Layer 5 of a small transformer language model trained on English Wikipedia (9 layers, counted from 0, width 96).
In attention head 3, each number of a token's query is one row of weights dot the token's vector x plus its bias. The head spreads its attention over the tokens so far by the softmax of query dot key.

Query weights of the head. A number n stands for (n - 500) times 0.0006.
q0 (bias 0.054): 679 766 486 710 468 431 615 487 371 532 487 394 464 926 630 728 590 336 405 353 459 320 568 587 305 500 330 415 504 620 552 711 369 582 441 212 600 537 350 125 318 331 546 560 536 608 435 252 538 701 640 549 550 866 574 458 523 320 500 225 403 327 601 468 505 495 423 309 659 532 728 463 559 527 414 413 738 335 572 505 814 422 674 424 408 468 514 533 302 379 675 659 124 720 569 468
q1 (bias 0.131): 463 627 416 479 704 424 207 780 439 404 467 475 727 364 562 463 286 184 390 804 676 427 366 639 537 744 735 640 412 640 524 314 517 521 631 587 517 395 459 504 325 388 624 648 496 401 432 580 699 481 475 451 352 562 542 564 401 520 398 549 719 388 547 316 424 521 558 416 358 513 636 399 441 588 184 293 584 560 233 568 434 436 582 380 763 563 292 615 264 450 632 612 712 442 651 667
q2 (bias 0.471): 544 340 451 592 610 500 380 384 414 426 539 345 772 705 471 237 392 282 283 355 416 447 347 621 678 173 592 519 500 350 528 738 480 505 535 664 426 426 706 531 572 646 590 195 539 485 560 330 469 546 215 286 520 490 750 450 678 574 698 757 787 326 275 544 400 530 186 421 401 364 874 719 570 465 143 819 350 467 402 799 193 528 786 646 443 717 427 718 373 534 388 469 541 710 734 490
q3 (bias -0.263): 529 496 530 400 698 605 422 454 691 500 425 745 692 617 743 487 592 568 771 666 283 369 453 459 459 368 550 201 769 315 561 643 186 775 590 518 687 249 586 243 562 512 401 521 483 353 470 496 684 426 530 608 581 563 491 504 369 512 421 428 554 456 517 496 238 636 563 351 258 616 283 308 398 560 412 526 553 459 508 376 425 221 535 785 381 602 769 513 681 554 571 500 250 404 585 635
q4 (bias -0.147): 440 554 577 600 595 519 468 632 549 419 810 438 544 536 307 412 315 447 436 636 410 358 134 383 468 635 336 516 484 583 551 465 588 423 397 640 541 606 370 334 587 446 496 232 588 665 571 473 673 410 601 692 553 544 681 591 575 393 436 340 476 512 570 541 623 467 172 748 565 703 276 562 594 336 758 562 484 445 553 208 404 426 525 452 433 602 653 376 597 825 781 698 302 653 512 419
q5 (bias -0.180): 569 228 558 512 525 335 597 553 329 616 827 353 333 504 508 337 465 604 439 626 417 552 736 323 448 566 618 768 576 504 476 232 411 293 500 440 596 317 287 565 698 326 336 542 525 582 487 286 401 416 339 443 429 472 743 352 470 371 605 597 343 871 605 517 441 512 521 541 591 462 610 341 563 492 697 504 346 686 587 525 459 559 603 492 288 517 800 417 529 561 594 697 397 742 567 289
q6 (bias -0.269): 624 226 365 670 799 726 309 587 461 332 440 514 380 435 551 509 411 627 44 560 247 532 472 435 468 467 463 404 572 604 446 405 423 701 331 680 589 631 455 710 332 313 714 618 338 408 457 719 626 323 681 684 665 835 500 186 543 500 541 565 418 602 509 821 613 266 495 533 365 357 491 312 317 448 532 590 687 455 472 519 422 375 616 352 157 691 732 382 611 288 343 543 781 389 571 724
q7 (bias -0.250): 334 602 210 512 629 464 467 438 682 487 596 551 367 250 600 533 744 504 407 744 745 492 378 414 504 449 554 471 496 466 706 691 296 791 606 802 551 644 647 381 722 411 745 619 292 542 405 371 522 407 349 450 692 417 419 405 578 409 389 585 381 636 201 513 330 420 483 483 563 324 313 725 207 585 487 483 480 536 819 483 546 488 395 579 492 327 579 678 604 775 384 400 408 554 488 559
q8 (bias -0.127): 451 382 458 471 458 560 500 578 481 442 475 793 582 360 335 187 246 450 439 574 504 395 425 415 651 575 372 512 360 390 424 605 560 375 79 213 496 634 480 478 516 512 364 741 413 649 611 320 418 554 429 525 432 393 678 385 599 630 361 553 370 619 284 696 623 379 421 755 667 934 599 584 508 315 521 719 357 484 438 504 521 324 630 645 730 396 670 359 504 426 636 431 548 351 635 454
q9 (bias 0.323): 349 379 82 626 517 512 396 282 559 666 610 522 647 222 525 483 500 448 500 341 303 421 637 441 567 650 302 387 463 257 488 517 553 444 306 691 474 444 554 585 513 516 391 582 441 268 461 541 407 413 551 752 552 534 353 361 658 738 651 605 338 414 400 249 552 547 509 372 560 552 816 733 599 771 682 371 459 537 423 638 466 757 447 766 752 645 504 622 462 323 306 381 655 538 439 325
q10 (bias 0.170): 604 483 407 367 693 717 307 562 422 517 680 719 450 771 567 392 588 440 513 442 716 336 724 360 681 347 766 537 407 586 541 435 383 86 483 500 610 407 529 151 273 274 517 474 462 604 660 573 404 684 340 583 487 222 573 220 578 572 401 392 447 737 573 656 821 348 458 407 555 410 708 504 419 581 454 671 540 427 492 483 538 468 312 571 398 437 534 496 559 458 371 330 561 634 340 466
q11 (bias -0.126): 512 356 353 851 406 663 431 426 465 617 533 696 488 657 674 504 389 432 544 364 714 533 500 469 549 437 628 340 492 623 532 386 616 232 437 474 635 563 386 723 606 532 329 525 417 430 564 636 374 450 517 533 585 418 428 449 245 603 291 112 341 532 547 559 424 538 596 416 697 261 715 369 458 614 458 534 680 384 350 369 264 516 452 786 326 655 321 509 496 148 628 552 596 264 600 751
q12 (bias 0.682): 600 458 389 646 462 474 523 400 657 274 738 354 464 505 377 331 610 453 262 468 370 639 380 881 685 258 701 673 327 514 442 500 681 505 528 678 588 472 227 476 428 434 528 631 335 596 736 535 165 594 412 482 846 441 397 458 438 618 636 348 496 434 434 500 617 616 537 685 412 811 454 673 346 714 307 729 319 717 385 621 450 664 567 605 295 579 560 973 317 390 390 462 629 550 834 542
q13 (bias 0.463): 544 595 557 424 512 566 373 721 556 365 391 429 649 649 415 448 612 455 680 207 381 567 578 723 651 237 552 612 504 521 492 287 756 443 504 560 336 426 389 538 472 680 367 479 605 484 479 551 398 402 496 782 723 436 488 271 652 458 396 561 615 469 438 586 500 713 577 398 414 475 363 603 743 290 265 492 597 610 447 405 625 426 196 322 658 639 224 840 411 250 411 508 318 544 504 533
q14 (bias 0.206): 648 576 454 496 547 278 264 512 573 663 578 254 508 607 566 405 266 496 680 279 525 561 496 884 398 722 512 566 725 246 576 657 646 592 588 483 203 559 383 360 634 504 423 530 508 327 483 432 349 388 421 327 445 656 610 692 582 531 247 416 731 440 699 359 289 713 512 308 667 254 434 525 454 303 417 647 611 640 254 681 521 600 388 517 633 592 533 478 463 467 455 310 375 471 587 558
q15 (bias 0.206): 469 495 482 500 591 768 731 562 405 388 327 359 496 580 341 522 483 514 317 333 500 526 504 428 622 482 509 329 315 382 706 751 679 79 572 561 392 626 656 696 435 744 400 369 544 190 619 641 366 463 344 355 342 350 564 696 615 517 566 438 583 585 559 442 740 401 469 366 397 573 571 310 635 374 522 505 423 641 835 816 429 556 245 748 470 715 687 373 336 712 500 509 468 314 687 795
q16 (bias 0.174): 513 518 589 465 550 534 573 443 606 234 798 477 426 452 320 417 462 679 565 578 251 504 433 547 509 545 456 687 385 509 538 650 208 500 348 694 531 415 341 296 504 496 414 603 693 403 514 538 220 640 328 723 679 648 433 514 505 772 444 472 362 428 541 681 370 682 257 504 322 301 552 594 402 406 610 397 284 398 403 778 167 508 619 351 629 664 390 678 399 224 176 394 426 320 766 752
q17 (bias 0.149): 247 669 453 530 334 814 487 521 563 633 191 548 568 394 542 263 606 547 734 139 792 392 337 422 500 306 584 756 405 461 290 595 491 414 539 362 586 310 600 424 755 422 443 487 525 784 434 520 549 587 602 449 747 399 522 679 425 633 575 600 521 471 617 496 517 573 504 410 320 727 622 565 422 664 691 89 378 258 513 396 521 525 407 576 562 603 491 378 530 403 475 628 682 691 516 581
q18 (bias -0.011): 373 532 482 316 591 415 500 469 385 553 619 473 434 236 399 227 669 258 626 622 647 548 558 757 244 572 566 579 526 627 384 543 505 589 433 468 737 567 625 523 496 304 527 640 566 346 400 765 689 364 744 478 500 803 152 464 417 294 627 600 630 398 527 558 216 536 722 388 580 291 373 590 316 563 504 527 330 760 482 608 703 368 767 332 315 656 761 622 385 500 606 629 606 549 203 504
q19 (bias 0.174): 433 215 388 468 565 554 629 642 592 452 385 353 682 409 560 662 481 540 466 429 508 535 424 247 668 544 563 397 720 467 407 609 694 363 395 421 617 355 426 550 653 419 533 691 440 607 414 246 317 277 480 484 667 231 687 648 223 561 535 483 590 653 431 668 683 347 584 520 500 369 140 601 622 650 564 403 573 319 664 472 377 500 463 504 632 653 544 792 448 448 345 438 317 635 660 528
q20 (bias -0.164): 770 500 238 727 270 419 653 540 418 460 444 611 631 376 512 512 332 467 479 571 694 371 577 267 551 569 544 520 457 692 531 520 666 734 545 315 666 496 457 470 417 427 455 435 356 348 401 759 504 634 428 667 647 575 467 611 608 294 421 547 469 419 222 532 422 419 375 439 565 677 389 545 345 301 312 496 396 481 468 618 548 419 220 360 831 464 584 445 412 269 309 704 705 556 454 295
q21 (bias -0.240): 251 530 324 344 579 724 617 500 638 620 602 487 576 424 640 673 431 487 630 210 418 720 723 436 776 491 656 555 887 443 418 633 689 590 612 647 728 560 479 607 462 459 605 526 614 364 426 459 615 520 620 416 296 614 500 426 443 395 374 696 600 496 383 680 313 436 654 272 337 430 462 470 128 478 691 686 504 397 521 405 644 750 394 368 314 483 385 401 266 585 284 659 340 525 402 483
q22 (bias -0.042): 680 527 567 469 418 525 383 421 705 718 584 251 474 407 646 522 458 527 406 666 415 336 647 519 465 339 381 588 324 582 500 250 385 402 311 500 549 379 712 299 696 381 495 288 465 663 568 291 773 327 713 786 568 245 414 473 505 458 478 861 682 500 332 576 337 598 473 540 759 627 412 459 531 684 660 707 334 342 567 815 500 846 477 456 203 496 562 387 500 720 685 431 657 345 504 464
q23 (bias -0.544): 761 561 435 23 562 531 527 784 440 723 652 462 367 394 624 454 641 584 617 806 771 748 449 186 500 463 624 523 643 316 473 270 419 607 533 461 664 608 486 704 541 513 372 363 76 412 405 384 558 504 667 486 533 500 491 600 169 487 450 777 527 549 207 333 377 551 574 673 360 424 321 420 491 753 542 481 584 286 783 486 546 389 269 445 311 249 523 657 574 684 633 413 597 380 496 570
q24 (bias -0.445): 629 614 505 532 600 366 227 532 461 467 296 752 463 292 551 491 478 590 701 229 739 586 177 295 441 646 518 243 540 438 554 731 481 608 637 330 430 773 600 568 518 625 648 680 741 583 266 603 398 483 388 293 443 878 348 834 389 549 436 455 364 594 201 374 296 106 402 509 481 386 657 552 462 486 449 292 464 330 430 576 616 491 684 607 495 486 374 322 454 532 643 660 432 681 638 897
q25 (bias 0.124): 242 492 606 365 504 659 655 496 660 371 312 666 410 433 523 440 705 385 412 478 538 603 580 549 223 450 395 526 551 392 595 632 332 454 462 709 523 347 342 536 485 652 403 358 410 594 709 558 327 377 613 515 615 414 504 465 312 632 396 706 541 457 716 564 481 686 606 728 530 403 627 458 485 622 639 508 442 551 402 366 399 290 241 624 471 599 538 776 587 376 249 598 429 549 684 473
q26 (bias 0.672): 508 509 620 196 701 553 308 572 378 521 530 221 678 653 581 534 447 452 450 302 293 292 603 592 580 629 441 892 376 578 562 517 447 337 578 580 418 401 483 289 571 455 447 483 513 521 482 558 304 274 586 407 591 475 587 355 376 698 403 623 220 545 713 423 587 737 500 461 754 657 377 868 392 647 167 526 619 393 500 561 364 492 367 521 575 590 649 627 300 419 462 291 527 708 741 449
q27 (bias -0.008): 793 400 665 398 391 516 496 480 439 620 476 429 260 264 749 472 492 670 552 435 595 496 678 359 528 658 520 541 619 726 520 636 615 521 537 410 541 263 724 349 440 591 260 559 569 369 382 678 316 309 771 496 496 764 839 277 568 231 682 526 484 441 655 446 609 583 521 628 690 479 362 362 554 504 729 429 547 543 418 479 316 370 436 475 516 587 328 683 455 455 590 585 470 553 225 364
q28 (bias 0.124): 659 595 300 605 474 541 525 333 406 534 685 504 571 622 614 361 569 594 393 550 453 533 125 341 550 500 555 625 516 552 328 661 592 555 642 691 611 234 467 487 508 467 496 793 673 458 639 492 412 472 581 248 612 517 621 687 755 733 404 396 537 260 474 415 414 449 199 462 850 400 500 719 539 397 479 573 325 631 470 509 395 553 174 437 512 785 267 356 580 382 643 509 328 702 253 479
q29 (bias -0.179): 763 654 521 554 586 585 483 454 531 720 538 431 341 630 232 763 351 376 175 525 581 451 581 577 591 708 358 467 508 380 569 664 287 445 543 425 725 577 418 403 302 480 496 504 642 865 457 678 509 567 441 696 410 600 547 327 675 404 247 473 549 524 500 466 354 513 276 496 462 435 567 462 479 624 437 577 532 309 297 372 580 480 298 550 316 127 332 563 445 228 441 539 544 135 395 631
q30 (bias -0.494): 644 446 165 486 416 731 609 333 406 840 678 791 380 586 577 466 477 285 745 448 427 392 583 625 633 559 577 333 453 613 393 514 505 738 480 358 739 676 406 678 249 277 411 525 375 707 520 444 611 594 297 457 775 677 461 683 470 596 548 671 542 468 323 364 436 208 272 471 296 144 356 181 451 334 239 716 556 537 616 529 471 221 736 534 425 281 635 295 698 543 601 882 399 341 611 432
q31 (bias 0.393): 434 519 541 386 485 660 723 629 483 725 422 500 548 585 570 249 383 285 343 426 511 435 376 412 467 538 478 423 331 633 540 511 623 732 447 672 346 436 634 606 420 547 221 686 533 507 557 342 286 576 455 773 504 375 397 500 523 451 478 273 642 539 511 631 428 635 683 384 564 653 563 417 613 617 187 439 339 432 276 557 563 615 543 686 580 654 459 662 507 463 496 655 430 611 589 320

Each question shows a short text with each token's key, already scaled and adjusted for position as the last token sees it. A number n stands for (n - 500) times 0.0022.

Then comes the last token's vector x. A number n stands for (n - 500) times 0.014.

0 " on": 465 499 207 507 624 623 590 650 613 437 374 371 234 159 401 317 312 319 761 425 609 871 570 740 681 312 246 636 473 513 754 234
1 "ce": 370 520 214 594 622 613 639 726 585 452 384 437 230 125 431 389 321 368 738 522 612 837 558 844 875 335 212 410 428 545 708 160
2 " in": 346 452 171 559 664 675 670 692 614 367 352 342 221 127 343 317 260 340 830 505 676 858 562 804 757 294 187 550 397 522 737 158
3 " E": 378 483 323 610 677 633 600 718 645 469 412 389 288 162 396 390 300 441 696 569 653 686 610 792 724 317 222 402 462 542 765 261
4 "n": 389 427 251 622 707 550 560 729 742 408 419 475 133 202 401 387 382 455 571 564 683 720 574 698 785 365 201 503 527 569 718 304
5 "g": 304 452 270 560 596 581 600 719 684 477 456 475 175 184 340 397 360 423 624 574 650 699 583 821 787 378 163 524 571 622 701 272
6 "l": 386 546 268 526 679 596 610 678 712 470 492 472 162 194 367 310 298 452 560 550 696 676 583 801 812 334 286 580 508 519 727 242
x: 483 327 337 505 371 630 482 431 469 477 611 461 634 304 544 465 468 515 404 431 356 475 425 370 473 695 681 436 563 641 580 554 688 486 529 436 623 448 454 397 608 650 584 548 397 602 408 473 349 544 500 392 500 525 540 521 451 486 649 672 587 351 520 447 592 267 537 556 401 686 330 713 467 486 477 438 265 589 505 438 551 525 595 436 557 519 446 581 455 543 423 538 431 706 495 406
Which token does the last token look at most? 3 " E"

0 " sh": 534 456 203 541 615 574 633 653 600 424 425 395 226 170 381 341 314 304 690 424 580 811 539 741 717 334 279 705 484 482 749 237
1 "ip": 294 515 277 604 640 556 637 683 643 504 435 423 189 104 386 379 304 407 651 417 622 701 534 836 904 305 183 469 517 535 791 175
2 " re": 420 404 156 658 670 627 720 723 673 347 375 383 155 187 299 395 272 339 738 470 610 638 463 795 864 278 210 562 357 446 687 165
3 "qu": 434 443 154 592 691 625 712 666 607 329 404 351 246 144 308 360 376 448 641 551 585 709 517 852 893 395 292 526 500 545 782 289
4 "ir": 327 362 209 562 596 595 798 710 627 403 423 454 264 193 315 501 334 401 614 472 623 780 508 876 857 351 292 564 455 513 774 325
5 "es": 267 420 142 571 584 581 711 579 617 379 415 413 276 223 371 483 236 380 714 416 739 763 566 856 728 352 241 589 486 453 692 162
6 " f": 319 425 161 576 638 679 703 745 656 362 453 343 202 148 343 360 420 374 727 449 733 742 538 864 750 295 207 654 524 456 721 162
x: 465 330 441 441 307 470 621 412 400 435 558 304 611 264 462 474 381 488 548 393 444 593 627 496 537 573 747 553 495 648 472 501 675 431 492 659 424 615 425 528 695 543 563 681 502 360 571 522 363 498 583 322 464 589 619 619 517 443 485 471 541 467 620 517 563 224 494 567 498 497 400 622 476 493 493 469 307 668 515 532 562 639 484 468 423 526 345 535 557 444 506 516 478 664 446 326
Which token does the last token look at most, and with what share of its attention? 5 "es", with about 40%

0 "am": 469 543 236 501 591 555 602 625 653 473 463 403 272 221 424 323 297 326 690 417 626 838 552 693 706 323 278 637 495 485 736 294
1 "s": 260 589 151 586 601 520 590 610 736 496 447 490 218 152 382 411 219 354 767 445 722 807 477 864 809 347 240 547 438 506 784 177
2 " from": 327 469 192 585 597 720 636 644 648 406 423 378 179 144 364 306 237 393 793 510 701 859 572 807 720 315 231 669 398 457 738 239
3 " us": 336 436 125 541 657 681 751 681 611 328 393 435 198 134 285 320 334 334 722 519 600 766 542 753 829 319 196 598 484 509 753 179
4 "ing": 262 410 234 590 588 627 706 642 621 406 413 390 155 145 440 536 221 277 808 345 652 724 635 751 795 304 185 672 499 504 772 190
5 " th": 341 390 203 559 626 610 629 685 526 395 400 350 105 131 359 494 259 319 766 378 634 768 556 811 751 237 158 635 539 455 787 148
6 "is": 354 476 278 479 616 550 655 579 590 526 304 376 211 144 392 356 340 265 688 377 638 817 522 729 888 245 171 522 467 560 692 151
x: 479 403 451 578 307 476 450 369 484 542 597 442 483 243 429 489 473 408 666 578 499 572 528 561 421 537 576 506 606 645 504 625 718 499 513 523 428 453 449 562 703 584 516 600 532 398 430 438 274 385 457 289 463 694 612 561 532 454 614 618 554 279 423 494 670 314 563 420 522 403 474 435 402 455 568 592 271 551 474 485 635 649 622 389 564 569 433 510 470 677 451 511 353 569 510 440
Which token does the last token look at most? 6 "is"

0 " g": 530 476 196 531 610 578 596 645 590 462 386 368 227 191 378 329 297 301 691 449 634 811 559 758 706 301 240 693 498 503 783 261
1 "ard": 338 449 211 618 624 607 717 717 664 543 420 351 106 204 328 342 306 369 621 491 734 745 560 812 784 274 209 598 480 484 759 128
2 "i": 366 480 250 593 516 629 635 636 541 512 425 491 120 196 344 348 237 360 624 497 646 759 551 803 920 273 268 554 527 512 779 234
3 "en": 278 458 225 525 476 588 644 679 676 450 501 535 212 166 307 433 257 402 628 463 780 823 583 858 785 313 265 498 545 533 719 248
4 " de": 383 363 152 564 630 696 699 684 714 334 413 378 181 176 316 351 303 485 725 564 678 707 529 851 799 344 307 522 453 411 618 157
5 " l": 407 405 126 581 604 700 654 760 696 387 458 377 192 116 305 387 316 422 712 558 671 735 570 832 751 315 257 654 399 428 651 184
6 "a": 347 345 255 575 625 614 554 789 655 448 421 444 184 209 279 403 283 441 608 553 635 710 658 938 852 331 251 624 487 423 625 244
x: 474 412 340 522 416 535 480 564 434 465 632 365 468 380 498 411 270 613 523 469 436 555 524 542 504 551 674 505 587 626 548 555 760 435 544 424 437 506 534 524 699 467 607 624 554 334 492 632 319 311 495 325 518 502 620 546 447 484 621 469 535 342 462 591 604 278 541 472 531 574 391 631 493 517 665 472 221 466 609 577 638 495 644 443 504 508 568 440 435 480 281 492 465 670 387 429
Which token does the last token look at most? 4 " de"

0 "et": 491 492 247 508 589 560 628 651 617 482 389 400 249 176 377 318 288 302 689 403 631 858 531 722 701 362 235 636 529 523 776 276
1 "ect": 358 503 208 514 624 512 670 643 685 422 414 436 188 150 338 297 254 358 629 578 616 895 496 827 809 317 269 524 489 523 795 180
2 "iv": 363 490 211 481 605 648 670 608 724 425 477 486 187 76 357 307 261 423 592 507 653 809 569 813 866 304 325 574 488 517 746 242
3 "e,": 336 507 175 582 568 589 597 606 678 463 407 433 198 132 392 353 204 371 712 491 701 860 592 821 762 344 210 624 511 484 669 249
4 " p": 453 466 133 607 726 523 626 690 655 374 459 327 249 156 303 317 229 364 727 484 699 733 529 802 763 270 214 641 563 511 728 193
5 "os": 360 502 148 655 705 555 673 767 649 396 362 448 274 194 337 280 227 409 717 448 717 695 525 833 839 383 187 622 547 463 766 211
6 "ing": 352 536 153 592 579 594 674 738 611 460 511 404 123 184 350 484 158 394 751 502 739 766 557 831 789 303 195 706 525 502 755 177
x: 408 406 313 546 342 453 505 466 483 491 515 393 611 329 414 443 500 593 367 467 648 450 517 576 478 510 651 524 577 585 615 567 868 542 435 626 511 410 506 437 546 509 590 739 559 503 621 453 393 297 528 311 407 512 577 674 417 479 554 500 663 407 535 398 554 236 534 494 491 444 393 652 409 474 453 543 359 581 555 447 655 483 423 405 452 614 488 590 447 551 465 459 462 737 517 345
Which token does the last token look at most? 3 "e,"

0 "in": 462 479 234 493 609 597 656 649 644 474 427 422 265 179 362 337 288 337 689 446 619 863 595 742 696 330 257 631 482 489 740 279
1 "ce": 367 487 155 587 621 606 723 665 667 422 425 481 243 149 360 381 254 353 679 572 645 842 541 875 837 291 256 480 425 472 750 167
2 " the": 397 469 286 542 570 598 688 657 688 493 400 433 160 143 448 403 263 270 675 484 643 829 585 701 810 263 217 480 505 478 754 225
3 " 200": 329 469 283 564 666 597 693 585 614 367 411 483 137 159 438 451 202 376 671 420 522 832 537 702 850 300 209 539 599 525 764 174
4 "6": 267 513 289 554 610 625 711 525 661 446 500 472 153 220 366 514 303 433 588 484 532 869 516 726 843 264 211 409 543 530 736 229
5 " F": 335 554 323 609 705 630 679 592 708 405 502 370 186 148 372 367 410 415 586 511 650 745 444 788 799 269 231 455 528 484 733 194
6 "r": 438 480 262 641 674 599 668 720 599 569 418 409 155 129 390 292 323 441 615 540 506 719 451 788 925 342 315 613 477 612 696 210
x: 477 339 441 432 466 591 509 456 440 466 659 385 607 426 396 327 423 475 617 456 508 543 341 370 473 572 701 570 528 696 587 548 609 430 539 559 443 429 517 508 669 543 553 649 515 309 413 483 395 478 407 378 453 597 749 532 373 604 594 474 522 435 435 453 511 171 486 502 402 604 521 662 325 551 508 491 304 517 437 523 557 520 691 509 448 603 407 710 556 440 496 505 387 649 588 526
Which token does the last token look at most, and with what share of its attention? 5 " F", with about 50%

0 " was": 473 513 225 500 564 555 595 658 591 439 345 388 229 205 437 352 290 314 755 422 629 845 558 730 716 346 224 659 477 497 741 242
1 " one": 302 480 300 543 539 596 715 731 572 486 346 445 156 182 518 454 282 363 661 455 673 801 550 748 861 315 169 496 570 538 741 153
2 " of": 418 456 230 521 671 665 613 663 576 404 349 354 146 130 347 354 270 317 739 455 656 839 573 746 776 294 179 599 405 524 737 196
3 " the": 362 477 299 514 601 602 661 698 659 519 383 436 158 135 472 416 283 257 711 477 654 827 627 710 810 253 208 443 535 526 738 197
4 " p": 498 434 208 540 749 502 617 644 686 345 424 323 226 122 335 359 271 361 656 422 701 687 494 664 836 232 186 552 616 568 740 160
5 "rom": 477 467 199 533 654 600 608 724 588 361 393 448 253 114 376 385 268 439 609 489 701 671 523 705 898 260 212 518 584 528 749 208
6 "in": 417 451 297 515 610 614 736 700 608 392 486 507 199 187 296 537 242 406 608 465 750 788 525 765 885 252 141 460 576 544 714 192
x: 521 435 347 618 393 424 372 487 457 384 614 393 532 366 410 441 363 500 494 554 528 473 485 411 533 543 606 646 557 528 556 524 820 539 494 465 533 558 574 488 577 524 653 682 407 438 647 529 395 542 562 180 455 518 561 614 450 601 540 452 495 310 497 476 596 258 519 426 470 574 441 648 379 386 418 561 305 627 558 513 673 564 592 267 480 498 574 541 410 647 549 459 326 661 492 458
Which two tokens does the last token look at most, in order? 4 " p", 3 " the"

0 "6": 460 523 223 544 609 597 617 634 578 461 460 420 269 218 389 353 297 359 685 455 569 874 550 751 680 338 264 648 496 484 730 262
1 "9": 240 467 229 587 607 612 658 701 593 445 542 442 128 230 333 454 245 447 617 564 534 908 504 888 858 368 244 500 469 521 702 190
2 "),": 415 479 246 599 642 582 542 683 666 420 442 449 213 173 405 333 189 434 586 596 701 802 591 804 793 368 198 575 525 492 769 312
3 " which": 448 520 252 585 546 617 605 620 601 412 385 428 131 254 510 385 211 280 685 510 669 823 471 767 876 218 185 578 518 501 788 235
4 " was": 376 524 186 533 557 579 588 675 601 332 305 350 118 190 493 366 241 347 747 487 709 841 509 736 852 367 152 684 425 486 728 223
5 " the": 376 540 328 547 534 552 676 669 621 488 336 395 178 177 525 410 278 222 743 475 668 877 583 714 830 250 226 455 521 473 765 219
6 " th": 416 453 315 547 606 557 588 648 548 390 380 341 89 131 456 475 307 290 698 418 628 811 487 726 861 218 141 495 594 506 847 169
x: 426 355 319 529 419 521 519 365 464 454 566 400 569 286 433 507 487 404 563 404 438 574 451 460 403 544 596 424 513 652 583 680 735 489 579 657 404 650 581 532 626 582 479 699 563 390 580 450 348 452 578 412 507 670 576 587 502 533 550 529 565 458 493 568 624 300 453 462 573 560 453 643 374 290 495 536 352 471 511 531 658 535 580 361 453 552 250 498 541 477 457 365 384 586 610 400
Which token does the last token look at most? 5 " the"

0 " t": 523 470 194 542 610 562 630 646 593 454 414 392 229 189 384 351 293 298 686 419 594 807 545 721 708 322 242 697 493 495 756 239
1 "im": 283 515 333 588 624 522 676 766 627 507 482 377 207 165 364 374 344 385 677 430 652 667 603 822 972 339 199 482 470 530 687 219
2 "e,": 390 488 158 601 565 593 557 640 653 415 408 422 196 148 430 347 199 366 719 443 731 842 589 812 795 348 206 634 554 489 704 236
3 " the": 433 514 277 564 563 540 603 661 647 474 405 433 148 187 526 416 240 240 683 484 646 846 577 717 821 261 221 458 538 495 748 237
4 " p": 515 445 178 563 735 496 599 627 679 336 439 323 202 140 360 360 251 352 658 427 690 698 485 684 841 244 188 586 611 555 736 169
5 "it": 476 544 352 566 607 616 693 665 621 396 470 424 201 159 377 387 290 304 646 469 702 729 438 760 793 294 178 616 595 599 875 225
6 " l": 498 433 161 555 594 639 630 713 672 389 460 357 122 114 383 407 272 344 685 533 721 728 486 750 808 248 250 730 440 464 753 163
x: 480 338 381 484 333 543 565 494 406 399 681 405 600 415 501 437 482 539 527 471 482 633 456 456 514 592 643 517 538 691 613 592 865 459 470 565 475 600 436 549 535 563 570 575 451 379 561 492 470 416 505 293 430 621 576 584 358 545 622 442 437 367 620 370 572 378 458 566 529 553 414 708 443 379 359 525 242 532 404 471 624 690 527 506 483 529 353 494 510 468 481 531 462 632 447 302
Which token does the last token look at most? 3 " the"

0 " be": 509 487 215 511 601 573 606 648 602 432 365 384 227 197 413 326 275 308 728 411 599 840 562 715 700 336 249 659 464 513 779 253
1 "ing": 312 492 285 644 597 599 625 663 627 466 411 339 89 137 460 457 255 352 731 440 602 782 587 800 868 336 176 588 415 561 811 163
2 " in": 381 441 171 558 658 645 676 691 602 356 335 313 210 143 357 308 239 310 828 484 677 861 569 778 738 307 210 574 386 546 752 169
3 "t": 234 485 229 656 576 581 731 747 659 411 483 394 218 177 401 324 357 371 823 391 714 805 520 815 762 355 178 476 503 542 730 221
4 "ro": 329 418 263 554 585 654 748 748 607 452 386 447 167 143 359 413 225 326 799 371 632 744 541 827 915 358 170 547 470 520 737 186
5 "d": 376 380 227 559 610 588 721 749 635 404 433 434 143 206 275 478 302 480 676 483 701 710 576 786 888 306 170 487 458 489 771 209
6 "uc": 292 520 334 514 533 558 745 632 642 371 351 437 225 176 246 431 268 460 625 504 653 738 594 885 828 310 187 483 468 496 720 311
x: 499 383 423 658 362 498 550 528 523 480 517 420 516 348 547 459 383 504 600 555 554 452 453 498 540 475 619 675 650 506 512 594 630 509 447 492 387 551 548 422 550 528 588 685 371 510 571 449 243 477 430 179 424 617 495 568 476 527 494 678 531 389 507 526 601 249 568 453 507 585 296 574 450 429 489 488 234 704 564 516 564 611 616 231 500 605 475 557 451 516 410 567 512 670 460 396
Which token does the last token look at most? 2 " in"

0 " the": 507 509 271 490 576 579 604 626 620 489 395 420 245 191 467 357 286 304 704 432 606 848 564 675 713 312 259 594 522 521 753 266
1 " An": 431 450 341 561 690 536 637 712 668 484 397 402 157 114 497 389 231 366 556 518 642 829 578 687 823 291 265 451 519 606 741 271
2 "g": 391 467 351 553 644 542 664 659 671 539 446 409 116 225 410 413 369 409 548 536 628 763 574 705 805 328 191 423 567 684 761 250
3 "an": 324 471 336 494 583 552 610 640 686 511 408 480 61 166 451 403 201 493 608 469 694 761 664 722 829 285 259 508 532 575 707 236
4 "ab": 360 509 305 525 628 543 571 544 727 503 465 438 84 110 372 467 290 582 555 428 690 759 633 759 830 257 296 548 588 551 757 236
5 "ad": 367 515 233 542 640 572 644 572 690 509 483 502 142 207 289 558 323 535 525 507 712 721 532 742 803 355 337 486 495 502 721 199
6 "i": 376 561 295 528 555 549 643 553 632 503 478 526 133 249 299 466 238 468 546 519 719 732 578 736 819 289 331 465 551 514 683 222
x: 463 340 528 626 404 424 334 449 463 543 416 471 636 311 473 448 351 537 317 424 590 507 397 502 475 599 656 496 620 507 502 554 761 544 602 476 513 479 570 470 575 508 747 659 439 446 630 483 253 341 415 386 471 541 580 535 583 637 543 608 558 286 391 515 627 304 550 618 538 583 399 670 466 468 400 561 416 445 456 485 593 611 485 359 546 498 522 459 391 613 375 506 529 707 517 384
Which token does the last token look at most? 1 " An"